Layer 3 of a small transformer language model trained on English Wikipedia (9 layers, counted from 0, width 64).
A neuron's activation on a vector x is SiLU(gate . x) times (in . x), where the dot is the dot product.

Input weights of the MLP neurons that the questions are about. A number n stands for n times 0.012.
n15 gate: -23 19 -3 -12 10 10 30 -13 36 23 -22 8 38 -4 41 12 -13 -30 27 -52 29 -22 18 -7 -14 22 -25 -10 1 27 -28 -8 12 29 13 33 8 -32 -6 -7 -67 -1 17 -37 -37 25 -7 -28 -4 3 19 -33 32 -43 -25 -10 52 -4 22 -3 -43 35 -22 20
n16 gate: 8 -33 21 52 -19 17 13 69 -21 -26 -15 36 32 -14 15 -18 -24 10 -36 -46 -17 47 51 36 36 -14 5 18 43 26 17 -36 46 -9 20 0 12 -31 -1 -10 -9 25 67 -6 -8 -15 -30 6 21 -26 -6 14 -43 -49 -22 8 29 -38 14 12 -15 34 -12 21
n20 gate: 1 -55 9 -10 21 53 28 18 10 47 35 3 86 6 16 14 2 -10 16 33 32 2 13 45 -2 -6 -64 -5 27 3 3 2 -20 33 81 31 -13 -11 0 12 -6 12 -51 0 -4 17 29 -3 12 -37 18 -29 -9 32 -32 -26 19 8 35 17 -28 2 -10 8
n26 gate: -32 5 -10 12 -2 49 22 12 20 42 11 -37 58 -74 23 22 6 19 -14 56 -13 -24 41 -19 -12 -49 -56 -40 -25 -7 -12 74 35 25 5 33 2 -18 0 -42 12 9 -29 22 9 -10 5 -24 13 -30 45 32 -4 22 -10 20 5 28 33 -25 -8 -6 28 -17
n28 gate: 48 19 9 38 26 -3 27 34 -16 -19 73 -2 53 26 -3 -37 -48 -27 -19 -32 24 16 -24 10 -32 15 16 -12 26 -48 -44 -42 12 -6 14 -9 -24 12 -29 22 -23 -38 20 14 1 3 -26 -8 -12 4 9 12 27 -25 -32 -46 15 10 39 -5 -62 -3 5 -12
n38 gate: 40 20 23 45 -47 34 -28 -16 -23 -7 -9 -6 -19 -65 -36 -20 -14 24 -12 0 15 16 -15 32 -7 14 -24 24 60 5 -52 28 8 38 41 -18 -25 6 -26 -47 30 33 7 45 -7 2 -45 34 -38 -19 19 26 14 -5 25 56 25 8 31 -28 -45 26 4 9
n43 gate: 6 24 44 -21 15 14 6 -2 21 29 -14 1 22 -29 8 -34 -12 -67 9 8 -15 2 28 -22 10 -19 12 13 4 4 33 24 -10 -25 30 16 -21 -30 -19 2 11 6 31 9 47 21 19 6 -25 -11 -29 14 -24 -18 -7 31 -15 6 -12 33 3 24 5 28
n56 gate: 3 17 -18 -12 -21 -12 -39 39 10 -26 -2 -23 49 -23 -2 -1 -28 -28 26 47 -14 -1 14 20 29 -51 -32 16 76 30 -40 21 -11 -28 4 37 0 -15 -3 -8 -60 9 33 13 20 70 11 -22 -1 -2 -17 52 -17 29 -1 13 21 5 -25 -4 6 -35 -12 16
n65 gate: -20 -43 41 13 -33 9 -15 -28 -13 -16 25 -5 0 -26 -9 -65 -56 -22 -77 31 -28 -24 -11 32 -27 -4 -8 -5 12 31 -45 -4 43 28 49 -4 -54 26 8 -11 -17 0 -29 -32 -13 34 -20 4 21 -94 8 0 -10 -35 -2 -45 -6 9 10 -41 7 29 39 25
n81 gate: -27 11 32 20 32 -31 23 -24 17 7 16 7 11 -12 29 21 -9 18 -44 41 -33 -3 0 -42 -19 5 -44 9 8 70 -22 -27 -29 -10 42 -10 12 4 -41 -26 -44 -5 24 -6 -6 8 8 -3 -4 44 30 -50 -37 16 10 5 24 1 19 34 -37 5 -25 -9
n86 gate: 13 -21 17 14 1 35 -1 -3 -32 69 24 20 -21 -24 -33 -47 -19 -19 -10 -33 -13 -28 -55 -14 -31 -9 24 39 -10 46 -12 -41 -25 21 24 30 22 20 -9 -38 -5 -12 2 -12 -31 -2 20 10 -18 -10 -18 6 -27 35 9 15 6 32 19 -27 -34 -18 0 6
n88 gate: -57 -1 8 14 -20 8 -27 4 12 46 -12 17 11 18 20 7 14 -22 -20 8 -52 18 -39 33 -21 -14 -36 28 3 60 -6 6 -13 3 12 78 14 31 -12 -22 -27 4 -16 38 11 45 -18 37 23 2 9 3 -17 -5 -7 7 -27 -4 26 -14 -31 -30 2 -4
n113 gate: 0 -19 18 -12 -7 15 -33 46 12 -25 -21 1 -9 -35 23 29 -31 -9 -17 27 32 37 -19 46 6 32 25 32 -6 8 44 28 -26 11 0 18 -33 -14 -75 6 24 50 -9 12 -41 3 -33 7 -43 8 16 31 3 24 -2 22 26 18 33 -14 -35 38 44 -35
n120 gate: 20 24 10 20 -14 -17 41 12 15 18 -27 6 -6 -26 -3 22 19 15 -1 23 38 -7 43 -6 -24 -1 22 -74 -27 -25 -50 -1 -29 -25 12 3 9 -17 -85 7 -52 2 4 34 -38 -32 15 30 -14 -34 -39 -29 -28 -19 28 -38 14 -39 -1 5 7 12 77 -41
n125 gate: -7 13 14 8 -26 27 -18 0 -31 -5 5 -36 21 46 3 25 -26 -38 -28 -2 67 -2 23 -9 -1 -12 -24 -33 8 5 6 -22 6 -10 19 1 11 6 -40 -16 -4 95 15 -13 4 -2 -15 -29 -1 -39 16 -63 5 6 51 0 -40 2 28 -5 -16 -15 -18 -19
n128 gate: 23 -20 29 -39 -29 -13 -3 -10 -26 3 11 50 -5 -24 -14 -16 -22 41 -58 -11 43 3 -18 -40 7 16 2 -9 -34 15 0 -16 21 18 16 13 15 50 -26 -48 -30 16 14 43 25 12 -49 -15 -32 -20 18 25 -17 12 -3 -32 35 53 -13 -64 -58 -18 21 6
n133 gate: 5 -11 -30 25 2 -29 -43 22 -2 32 5 -3 54 -6 -31 13 -66 -1 -58 36 -39 7 19 42 5 -33 24 18 5 -15 -39 -10 79 -16 -25 11 0 13 4 -62 -20 -42 40 -23 -49 -23 -28 7 10 -5 12 -7 7 44 2 31 22 17 17 -32 45 4 -29 54
n135 gate: 17 25 14 40 -32 10 13 -11 -27 11 -18 33 26 18 -12 21 -8 -11 -4 43 -33 -45 -11 -18 18 9 -10 17 -16 3 -36 -11 12 -21 11 -71 -6 -28 -31 0 -21 56 -26 15 3 -17 26 7 -11 -7 48 -27 0 -27 17 7 13 -20 -1 15 -61 -51 2 -26
n136 gate: 17 14 -28 13 22 7 15 27 15 43 35 4 -25 4 65 -30 17 7 -24 43 -2 18 21 9 3 -10 -19 -20 -4 41 -29 20 -22 45 -38 44 20 4 -4 -42 5 11 -6 -21 -65 8 6 -27 1 27 -23 5 -10 -17 -22 32 30 44 29 2 -12 -84 55 55
n139 gate: 12 17 -16 -36 35 23 -1 -21 13 -6 2 -29 -4 -18 -27 -47 0 38 -36 14 32 -33 31 -23 -14 11 25 3 -18 -27 -9 19 -16 11 -21 -45 9 15 -39 -25 -9 -6 -9 -13 38 14 -47 31 -37 -38 12 21 15 -73 -8 13 39 7 46 -59 -54 -17 14 4
n141 gate: 28 18 8 9 18 -3 29 -13 -36 64 -23 -37 33 -2 15 -30 17 -24 -3 31 -12 -2 61 -25 -7 -23 52 -22 39 3 -51 -3 26 35 38 4 -27 2 -8 8 11 -67 -16 4 -1 8 7 2 5 -27 13 -1 -8 -15 -10 27 20 37 -3 5 -12 -14 17 23
n142 gate: -10 -32 -5 -8 -45 50 9 47 -36 38 5 -5 -26 -13 15 -20 -1 25 28 -8 -36 -23 -13 -34 -31 7 -40 -1 18 -26 -13 0 2 -12 25 46 11 -3 -27 1 -57 -43 30 -6 -24 22 28 -20 19 3 -23 23 20 20 6 37 -17 -62 28 9 -8 -20 24 22
n151 gate: 2 -19 -34 7 12 -20 -8 31 -5 28 11 21 -3 -4 46 -7 12 26 9 0 14 20 -16 -45 -8 8 6 -6 -31 2 -59 3 21 -2 47 -39 16 -25 -67 18 2 -38 -20 -42 -43 -57 24 31 6 21 21 4 27 -6 -12 8 -2 31 14 -27 13 13 -73 4
n173 gate: 12 36 -6 11 -43 4 -27 -17 -20 -4 -23 -14 28 -36 41 10 -15 -17 -25 4 15 -34 12 -7 9 32 -38 11 13 28 18 4 10 13 59 5 4 19 -5 19 10 23 -48 0 2 -20 3 21 -43 -3 -10 42 -13 49 5 20 -34 40 11 21 -51 37 22 -21
n186 gate: 31 -33 7 -25 28 3 -20 10 26 -20 9 15 2 -30 1 -9 -15 24 -7 -3 14 -16 53 17 24 -32 0 -5 -37 -19 -13 37 25 -38 15 -19 -8 -23 -5 -1 -4 8 -78 -53 -50 29 10 -22 -25 -39 31 1 -5 25 -23 48 -59 19 -1 7 -51 -32 -11 -46
n187 gate: 1 -42 45 17 18 45 35 20 -50 -2 -34 -4 2 41 -2 -39 -7 -5 -34 15 -5 4 -33 -16 -30 3 -9 10 -18 54 4 10 -6 5 48 1 6 -33 11 -4 -11 -7 -15 29 26 2 -9 14 38 -45 6 -64 -29 -23 30 21 2 39 42 18 22 15 2 28
n15 in: -2 19 -25 -7 -96 38 20 -22 -1 23 -17 -5 -3 17 -6 3 -11 4 -5 -35 36 52 48 -28 2 -11 11 -25 23 -38 11 10 -7 3 11 37 -4 25 -34 -4 -4 -30 -7 0 22 31 -11 13 1 -1 5 -12 -15 -35 9 -41 13 -2 -20 24 -33 28 1 -28
n16 in: -17 2 -53 -33 -17 -8 10 -4 54 4 59 19 27 -18 -8 28 -3 -37 -6 4 41 -23 17 6 16 -31 -11 14 14 -43 0 9 21 12 19 33 -37 38 -5 1 28 30 -17 -10 48 -13 18 32 -50 0 13 -16 28 -28 -37 -25 50 -8 0 24 23 14 -42 -9
n20 in: -21 -1 50 21 -26 -18 -21 -64 -45 18 -7 -10 -7 -12 18 5 24 33 -1 1 -14 -13 -2 -14 -12 -37 30 4 14 12 10 -16 58 32 3 43 -6 17 -2 -47 26 29 13 22 15 2 19 27 55 -8 -35 -15 43 -12 -23 -17 10 10 1 -15 17 -36 -8 31
n26 in: -2 -4 20 7 5 -3 -23 -18 -8 31 19 3 1 57 44 14 32 -7 23 31 -5 -46 -33 -16 26 27 -19 -11 -22 18 -33 4 0 22 46 -56 15 -11 12 43 6 -8 4 23 -11 -8 38 -23 4 -25 -65 40 -26 -26 51 -35 32 4 35 -1 16 -15 -18 47
n28 in: 30 -5 42 22 0 9 -2 -53 -18 44 -10 -23 -12 -8 -27 8 -12 -22 8 -1 27 -1 0 -53 -21 -15 -1 -16 -9 -5 -17 23 -12 -16 3 62 -42 -5 -6 -6 13 18 -20 16 -27 30 19 -15 -39 -4 -22 -28 22 32 64 -26 -32 -29 -4 36 -25 0 -18 -6
n38 in: 2 53 -20 19 39 0 -17 -16 32 -11 -5 -28 50 23 4 -53 45 40 -5 30 10 33 10 8 35 -14 24 -63 22 7 54 28 -14 11 37 -16 -16 -29 -13 27 6 -28 19 10 -51 1 22 -5 -26 8 -7 3 21 -24 47 31 -30 0 12 27 -35 11 -3 -14
n43 in: 33 -25 20 -41 11 -10 -12 -41 -2 -27 43 2 12 4 -7 -32 -31 6 -3 -25 -6 13 -27 -18 -16 -8 61 6 -2 -58 21 22 -5 4 5 0 15 39 -3 -6 6 -14 -3 -24 2 26 23 -7 0 37 29 20 36 -8 4 0 14 5 12 -15 -14 -2 -23 -27
n56 in: -42 -9 -14 -10 -35 -20 2 5 29 6 12 25 -20 80 2 2 11 -15 -23 13 -9 20 6 30 -7 -8 -7 -4 16 -5 -35 -7 -24 12 -10 -60 3 -23 -38 32 45 32 40 -15 -7 -12 29 7 -12 10 3 -12 -24 -12 18 39 45 1 21 41 66 14 -8 22
n65 in: 23 13 7 -24 -10 8 9 -24 -4 33 -5 -9 3 13 -31 46 25 -7 3 -17 8 28 24 -15 15 -38 -18 14 72 46 2 1 13 -15 1 17 25 18 -12 -4 11 -10 32 26 39 20 27 -31 -5 -18 48 21 25 8 66 -43 25 20 -27 29 -2 -39 -36 10
n81 in: 2 -10 -14 -44 -2 3 -9 -49 -22 57 -4 40 21 -10 25 1 -1 -9 -10 17 22 52 -34 -16 0 10 -4 -22 -6 -44 10 39 -13 -51 16 19 -39 14 -35 -49 -48 32 17 24 21 -14 -16 -6 4 37 13 -9 7 -25 6 19 12 39 0 27 5 53 27 -3
n86 in: -20 41 5 -3 -2 22 -25 0 53 26 -5 7 -1 -13 9 -9 50 -14 -16 2 -2 11 -10 24 -29 36 -30 22 -24 -19 -23 30 18 -10 8 16 -5 35 -6 -8 -2 -32 9 -17 -1 5 7 27 -4 -6 21 -9 8 -13 3 39 -50 -6 70 -16 -21 -21 -18 13
n88 in: 13 16 55 8 5 -40 13 10 19 -1 32 -29 -5 37 27 -22 -18 7 -16 22 -30 -3 11 -18 10 -22 -24 44 -20 -5 22 -24 -32 -7 23 -21 -29 -56 -1 31 42 4 -31 42 -37 -3 12 8 5 47 -31 -44 2 0 6 -57 -25 3 29 18 3 9 -6 -8
n113 in: -10 -2 -49 -10 8 -13 -30 -12 34 -34 -6 -45 -35 6 -36 -9 -29 -26 22 -17 -44 -16 3 -3 56 -25 -42 -16 13 -7 40 37 -28 35 8 25 0 7 0 -14 13 20 15 -23 -28 28 -4 7 -23 0 16 42 22 11 -8 -11 -3 18 5 -35 -52 18 48 16
n120 in: 12 11 4 -36 30 43 32 -27 -19 -40 -9 -31 70 -16 32 -18 4 -43 -6 7 -9 -4 -10 -66 -14 -8 -19 -45 2 -18 37 22 18 -13 -5 12 -5 -10 -23 -11 23 -1 26 -26 -8 -25 11 4 33 -7 25 -2 -35 14 8 -32 -33 -9 11 -43 25 22 -30 25
n125 in: -5 30 -13 -18 35 3 66 17 0 -12 9 -2 24 -13 -15 -29 35 -24 15 16 -16 -8 13 -15 -22 35 15 26 -4 11 9 -1 41 11 -29 54 -6 -12 24 -24 -33 26 -8 -33 42 -6 -1 -26 -43 -42 3 5 -5 13 1 13 35 10 21 19 7 -6 18 2
n128 in: 28 -18 -20 -25 -14 25 2 -12 11 20 -18 -5 0 22 -17 -24 8 18 5 -28 40 6 8 10 -30 50 -48 -10 -8 20 -11 -1 -8 35 28 -28 37 3 -33 3 4 -35 -8 -19 7 -2 -25 -33 -30 20 51 -28 3 -38 -20 10 23 55 4 -12 0 27 -65 17
n133 in: -13 26 -38 -45 -27 0 -8 28 -38 -4 10 10 -22 10 28 2 24 69 -19 6 -25 1 5 -11 -30 -15 -16 1 6 45 -15 28 9 -6 -20 -2 45 -23 23 33 1 7 57 -51 11 11 -17 -2 23 24 -20 -14 -21 -41 -12 15 19 -24 30 -5 -7 45 14 -29
n135 in: 30 36 4 -10 -35 2 0 -3 -1 -24 38 10 0 -60 -20 -72 31 -36 18 -5 22 -10 -12 -5 -56 5 -4 -60 14 -7 -8 22 -17 -12 18 -16 1 -11 62 1 9 -4 -16 8 -49 -11 8 -25 12 -32 6 -10 -4 23 7 -24 -19 -36 -27 -1 13 -24 20 24
n136 in: -12 -29 43 14 10 50 21 -20 -22 32 33 18 4 -10 -31 -31 -19 13 -24 7 -3 -19 46 27 19 -21 34 10 -31 -1 -11 46 13 56 28 9 70 -53 -2 12 -24 11 39 -40 -3 7 27 16 24 27 -44 -25 20 1 -11 -19 -7 -35 -11 -25 -18 23 -16 -37
n139 in: -1 -4 -3 -1 3 -5 11 -7 -6 8 14 -14 -18 57 2 31 10 22 18 36 -14 -39 29 -2 -25 -67 -24 -61 -8 1 -8 74 7 3 3 -30 44 15 11 13 1 -11 2 3 -5 -14 -10 28 14 2 -58 -6 29 50 -19 21 20 11 -4 -13 52 29 5 38
n141 in: 16 0 -2 -16 9 -1 7 39 3 -2 22 34 -13 0 -23 7 5 -23 67 -36 -13 8 16 26 33 11 -13 -2 -3 -16 -34 -7 44 -2 -1 -16 6 5 -3 16 15 -15 -19 36 -41 -15 -40 -22 3 -2 -15 26 -50 -13 -29 33 -10 -32 2 -37 33 0 42 -42
n142 in: 6 -59 7 4 67 -5 -20 25 -21 5 -46 -25 9 38 -14 -9 52 -15 -15 26 2 15 -34 10 -61 -9 13 -19 -38 -26 -12 13 -24 11 -27 -5 -14 -43 1 31 33 -9 -29 8 26 25 -32 1 -34 -8 20 3 15 -5 8 -2 -26 -3 14 -14 -34 6 -3 24
n151 in: -38 -50 -9 2 5 19 65 -11 3 -16 41 5 1 -16 7 -27 -72 -20 5 -25 -26 -6 0 2 26 0 -42 11 -17 -26 -21 17 -35 -40 -11 -10 10 29 21 -13 -15 -3 1 -3 -10 0 37 44 -5 4 10 9 -15 25 44 -44 -33 -36 -20 1 29 11 -1 24
n173 in: -70 -29 -22 -6 -8 -10 -36 -9 -2 14 28 -24 11 14 13 -2 31 27 -44 4 -75 -25 -26 -5 -38 -11 42 5 2 -2 -15 -18 31 -3 11 11 31 15 -15 2 13 -10 -6 -13 8 -25 -2 -15 15 8 27 26 32 14 3 25 -11 6 -4 -51 16 -7 -12 -6
n186 in: 4 -25 -30 4 -25 -39 22 7 -5 -6 -37 -22 -6 -27 -3 13 43 16 -79 23 22 16 -8 12 13 -33 -24 53 -12 68 34 23 15 20 38 -5 24 -1 25 19 37 53 41 19 -17 -33 -12 34 -2 26 -8 -28 20 -36 -51 51 0 -5 -11 -7 -5 -22 -35 -10
n187 in: 42 20 1 3 6 15 -13 5 41 25 -10 14 -18 2 -27 0 -18 5 1 -9 24 6 -4 -32 6 -11 32 -22 -50 -49 -23 -27 -8 -6 -32 -11 -17 -8 32 5 66 0 -15 40 -33 39 -12 -34 3 13 27 -8 18 -17 44 12 29 27 26 1 36 -28 12 -8

Each question shows a token from some text and the vector x that enters the MLP there. A number n stands for n times 0.022.

"on": 12 2 8 -3 -5 -2 21 -7 42 -52 7 7 -23 25 -9 -2 -48 21 -5 1 -2 35 22 21 -16 19 16 -2 19 30 17 -26 -15 -43 -28 40 37 -6 22 24 -33 25 -11 15 -19 22 15 -4 -32 12 32 -3 33 17 -18 24 -26 -18 -20 -39 9 7 -33 -14
The three highest activations, in order: n186, n26, n20

" St": -18 36 4 -9 31 14 -13 -28 1 23 -10 9 -4 33 6 6 -5 6 -1 13 3 -1 32 31 -11 14 -7 12 8 -10 63 13 22 -25 1 -18 3 -16 69 -3 -26 -2 27 11 -34 -51 9 -3 40 0 28 -1 0 -20 -12 11 -3 -22 -8 -2 11 17 -11 -17
Which of these neurons fires most? n133

" I": -23 15 -2 19 7 -10 -5 -30 10 -5 -15 51 -42 37 -30 -28 -14 -16 49 -18 23 10 7 -7 -2 -17 4 19 31 -2 8 -20 -38 -8 -21 24 19 -8 29 0 12 -36 31 2 -25 3 1 -7 18 34 6 16 -51 26 11 -42 -3 0 12 3 -2 4 11 -25
The two highest activations, in order: n186, n173

"e": -7 -29 -28 -2 24 16 -14 -63 -1 6 1 48 3 9 -46 11 -5 25 -3 -8 17 5 -16 15 -19 66 2 -18 10 -10 -32 -20 -7 4 58 36 14 -14 -15 -13 24 -11 18 -3 -13 18 -12 -16 9 6 -25 -4 51 18 -55 -34 1 -6 -1 17 3 -13 14 -4
The two highest activations, in order: n20, n128

" p": 1 12 19 17 24 -20 9 -20 -10 17 -10 -6 -15 -1 -12 25 10 12 44 -22 6 -4 -6 3 -15 34 -6 -6 -29 -19 75 -37 -1 3 -22 21 -27 -20 29 19 5 -5 10 8 -11 17 -3 3 39 -6 -3 -16 0 3 18 -8 3 -9 -20 -2 20 -40 13 -6
The two highest activations, in order: n16, n128

"2": 0 -24 -6 -10 -7 -13 -40 -14 8 -18 30 6 -16 20 -15 3 -13 -37 48 -2 -8 -14 -8 0 17 -4 -7 19 0 -14 -9 -16 -7 -13 -30 -2 18 23 12 6 16 11 -18 -5 9 2 -20 -21 24 8 -3 -15 -14 18 4 -20 -5 -19 13 -49 3 43 -34 18
The three highest activations, in order: n38, n186, n81

"k": -6 11 9 -17 9 -14 9 -32 -9 -25 3 13 -24 44 42 -20 -32 -34 -34 -25 -1 -13 1 13 12 43 -12 -3 11 2 28 -19 10 -16 -2 -10 16 16 14 24 9 -32 -2 7 -41 -22 0 -1 -48 -1 23 -10 -25 17 -11 -27 -36 -26 -41 3 -36 14 -8 -29
Which of these neurons fires most? n20

"5": 7 27 29 9 12 -13 -25 -24 1 -14 32 -11 4 -7 21 26 8 9 49 -6 -37 22 -36 11 3 -24 -30 2 -15 -25 -6 -13 -11 -18 0 -13 17 3 0 8 -6 35 -6 0 -3 11 1 -16 38 22 18 -1 6 2 -24 3 -1 4 -22 -7 -24 -1 -17 8
The two highest activations, in order: n88, n81

" ": -8 14 -7 -15 18 -14 -4 -9 -14 -23 11 23 -20 -10 -17 42 -11 -13 6 -11 9 -7 24 -40 -6 -3 7 -34 -4 8 65 23 4 -10 17 -24 23 26 29 3 17 -33 -14 -35 41 12 -6 9 16 6 -18 17 27 8 19 1 -23 -15 -16 0 -19 -6 19 29
Which of these neurons fires most? n139

"l": -6 20 -1 -6 33 -6 -2 -35 -26 13 -1 -17 -36 11 -33 -13 12 -16 -22 0 -23 22 2 -23 -49 50 -7 11 -7 8 26 -37 -29 2 -1 4 51 15 6 31 -25 -3 4 14 -17 -2 20 14 43 7 -17 30 40 -41 -26 35 -16 -34 28 9 -3 -15 -24 2
The three highest activations, in order: n86, n142, n16

"ill": 26 17 10 -39 17 -45 13 -50 26 28 0 19 8 7 14 23 25 15 -12 -55 -39 39 -30 11 -58 22 -23 20 -7 -11 33 -5 19 -7 -22 15 -23 -3 31 16 4 -13 37 41 39 6 17 14 31 -6 5 -9 14 -22 -1 13 9 -14 33 12 7 -18 4 -8
Which of these neurons fires most? n88

"ch": -23 0 20 6 -21 -36 -25 -74 -12 -2 6 -3 -10 13 -25 38 30 -16 -13 -29 -42 -10 -12 8 28 20 -6 3 -35 5 -10 41 -7 2 11 -13 32 32 -18 39 27 20 -33 31 69 2 15 4 -24 -18 14 -1 0 45 8 3 1 -3 21 -14 5 26 34 -11
Which neuron fires most, and how strongly? n173, at about 5.9

" the": -27 -11 0 -16 55 7 -4 -43 40 16 13 -21 -18 38 -25 21 2 -7 -10 -1 13 -31 0 4 3 31 -1 -1 0 -11 -20 11 5 -22 -19 4 -2 -11 36 0 25 -13 18 -19 -2 -10 -22 0 69 -17 14 -27 -39 -10 12 63 -20 -44 2 22 2 0 23 9
Which of these neurons fires most? n187

"as": 10 -3 -31 -45 -12 -7 -47 1 -4 -38 -5 3 -3 58 -4 -7 -15 4 -8 -21 -22 23 -8 21 16 34 2 2 -17 -8 14 -6 -26 24 -10 -14 30 -45 4 42 -6 7 11 -14 17 -11 -17 -26 -39 -45 33 -14 -7 1 31 -11 -10 -34 7 8 -6 13 27 -23
The two highest activations, in order: n113, n20

"o": 8 -42 -4 -12 -14 15 18 -56 1 23 3 22 -7 -38 -45 10 -30 -9 27 -70 37 -37 -35 18 -2 26 -30 1 -19 22 19 -10 2 15 -4 -40 25 -14 26 -9 -17 -5 29 2 14 15 1 -3 3 -10 5 -17 40 0 -20 32 -42 10 26 -12 -23 12 -5 24
Which of these neurons fires most? n128

"ir": -38 -3 7 -1 -5 7 -6 -3 7 -27 -18 -45 -16 10 43 -29 18 25 10 16 0 -14 10 3 21 24 20 8 37 -33 -26 20 -40 9 10 -40 6 20 57 17 15 -18 4 -21 33 -29 18 -1 -11 8 -2 50 17 -21 8 53 -19 -10 -23 0 19 -7 -16 -19
The three highest activations, in order: n173, n139, n28

" le": -12 19 -6 -8 12 33 0 -30 7 -4 -7 24 -23 44 -24 -12 38 -15 10 -19 8 18 2 -2 -16 36 3 6 -2 18 3 -3 -24 -31 -5 -9 31 -50 41 18 1 -30 -21 29 -19 -12 -10 2 55 -24 3 -16 1 -43 56 1 7 22 -1 -19 -1 28 17 -30
Which of these neurons fires most? n187

"9": 13 1 12 2 -12 4 29 -16 -10 16 20 -11 2 -10 26 24 22 14 67 20 -15 0 -13 -2 47 -22 1 3 -74 -10 -7 -8 21 -16 15 -40 22 7 -13 2 -2 1 15 -26 -9 9 19 -14 12 11 -11 -6 35 -12 -6 3 15 -11 -17 21 -12 -23 13 23
The three highest activations, in order: n136, n151, n26

"ies": -3 -5 -2 -34 -1 15 1 -65 -22 -10 18 32 2 31 -19 9 -22 -20 -1 10 37 -10 -47 19 -3 -5 2 -20 9 -15 -44 -46 30 3 19 13 -20 -11 49 32 -9 1 -2 -9 4 4 -18 -17 -10 -6 9 -8 36 19 3 -24 -32 14 7 19 16 -11 -22 4
The three highest activations, in order: n28, n65, n20

"es": 49 1 -31 3 -9 18 44 -45 14 -31 12 30 -20 30 7 17 -10 11 6 -5 4 21 -48 27 2 -1 -15 6 -5 -32 -18 -25 29 3 23 38 28 -2 44 21 -26 13 -7 1 -44 0 33 9 31 16 23 -30 1 7 -5 -29 -28 -16 12 -2 -23 7 -32 7
The three highest activations, in order: n151, n28, n15

"ian": 11 -38 -19 10 17 -1 15 -36 30 -34 4 -24 -19 39 56 -31 -40 27 8 2 -12 -3 8 -19 28 15 3 1 -27 5 -16 -1 -35 -14 -33 -49 11 -17 56 -17 -2 -6 16 -26 37 -19 -8 13 -20 20 -18 14 22 -31 -8 49 0 -3 -35 -16 19 7 14 -14
Which neuron fires most, and how strongly? n139, at about 3

" h": -6 -21 19 14 25 -4 17 -21 -9 29 11 11 -18 -2 -46 26 13 15 10 0 -20 7 6 5 2 4 14 -8 17 8 45 -32 20 -32 14 26 1 -41 -12 43 34 -33 -37 -8 -17 19 5 14 49 -9 -13 4 -35 3 -1 12 -17 11 -17 4 -1 -4 -14 -42
Which neuron fires most, and how strongly? n141, at about 1.2

"0": -1 3 -22 -35 3 5 14 -12 -4 -4 28 5 -4 16 -1 -7 -4 -12 60 21 36 6 -4 -11 25 5 16 10 -37 -21 14 -38 -3 -14 -12 -4 28 -9 -2 5 -23 8 17 7 -36 -37 -3 -9 13 -7 -25 -1 6 -49 0 -10 11 -5 11 13 18 26 -7 17
Which of these neurons fires most? n120

" of": 5 -12 27 -13 12 -6 2 -40 -7 41 21 24 -22 14 -35 -33 41 -4 -16 24 -12 6 12 6 7 -9 -2 -2 13 2 -39 -18 -8 -15 -35 31 20 12 59 14 11 -20 -2 -18 -17 16 -5 -12 26 -17 21 -39 15 25 18 3 -3 -1 -14 23 10 32 24 24
The three highest activations, in order: n65, n187, n136

"er": -44 7 -19 21 -9 -19 20 -65 -31 0 -4 28 12 1 -25 -4 -32 -3 7 0 24 -29 -34 7 -24 -22 -5 16 -20 -9 -32 29 -6 -34 -6 -4 -9 -15 24 -4 -13 -12 5 -10 -28 -44 13 17 -20 -10 -4 -42 -15 13 -5 57 -53 31 24 -12 -5 -12 -26 -3
The three highest activations, in order: n86, n151, n186

":": -27 26 6 -21 1 11 -4 -40 4 6 20 -15 -10 13 -43 20 -2 -3 10 -15 -74 3 -10 5 -19 -14 -26 -20 33 -8 -7 8 -12 3 -13 -24 23 -17 17 14 21 24 1 12 -10 2 21 -1 31 18 25 -11 27 5 12 -9 20 1 -49 1 -8 20 32 52
Which of these neurons fires most? n135

"i": -14 17 -19 5 35 -18 19 -10 1 -11 -2 13 -35 -21 14 22 -16 19 27 27 -2 23 -4 23 18 -11 18 9 17 0 33 16 22 6 -40 1 18 -4 -11 13 37 -10 -22 4 -18 -8 -13 1 -30 -17 2 -1 83 45 -56 25 27 -21 1 35 6 21 -4 15
Which of these neurons fires most? n113

"ou": -6 18 16 -16 8 -5 -12 7 19 -62 -9 22 -55 -27 -3 -1 -2 -31 42 -18 -39 21 -35 -24 -4 40 2 28 -26 16 7 3 -30 -21 -26 -12 -3 15 -5 -8 -2 11 20 5 8 29 -28 16 18 44 -19 12 -23 8 27 24 -22 4 0 46 3 -10 -2 6
Which of these neurons fires most? n113

",": -4 -1 -12 2 29 -18 36 -51 -1 0 32 7 -10 16 16 17 0 13 -13 1 7 -26 -25 21 2 -18 27 -11 28 19 4 30 7 15 -3 25 -17 16 38 6 2 -21 -17 -23 -11 34 5 -16 25 -11 24 2 10 -12 40 -14 6 -7 -40 3 -5 17 28 12
Which of these neurons fires most? n65

"al": 12 0 -3 -14 25 6 7 -30 16 -25 7 22 -27 18 -10 26 14 -22 -11 22 19 -13 25 -27 25 3 -50 -4 -14 37 -51 -14 17 2 -36 26 51 -8 -2 12 -40 46 -7 21 19 10 -2 -13 20 -5 -3 -3 12 22 -16 3 -50 28 21 20 -17 -5 14 -19
Which neuron fires most, and how strongly? n125, at about 3.3

" H": -16 -10 -1 -1 23 -4 -7 -19 -3 24 -4 1 -9 -7 -34 30 7 17 26 3 5 6 -1 35 2 -5 -6 -12 17 27 83 -22 18 -17 6 12 10 0 26 14 14 -30 -21 6 -18 -2 23 15 19 14 1 11 -29 3 -16 -1 3 8 1 0 7 0 -23 -27
Which of these neurons fires most? n20

"ard": 10 11 -13 -22 -52 19 -7 -23 18 49 -9 18 23 32 4 12 9 9 -14 36 7 -33 -16 1 -1 13 18 19 -23 -23 9 -31 -4 -27 -21 -49 -15 36 19 51 19 21 -3 -6 -20 -42 -2 5 -12 0 -10 -10 26 4 8 19 -12 5 -29 39 38 -27 28 6
The two highest activations, in order: n135, n113

"1": 4 -5 -2 1 -17 0 17 -35 6 25 28 -14 1 11 34 20 9 43 57 20 5 -5 -11 -9 2 -8 -11 -16 9 -16 19 19 28 -13 16 -25 21 30 -5 -12 -3 -11 -13 16 44 17 10 4 -2 21 1 7 9 39 3 -6 25 0 -29 9 -10 8 0 21
Which of these neurons fires most? n26

"ol": -12 31 -1 -29 -5 -5 -6 -43 -31 18 -13 -4 -24 -37 18 -10 29 13 11 -4 -12 6 -41 -29 -29 22 4 27 -25 19 5 -33 29 -5 19 24 18 22 12 7 -13 9 -28 6 42 34 25 0 16 32 10 22 15 -1 -52 5 -65 -5 2 25 -26 -21 7 -9
Which of these neurons fires most? n173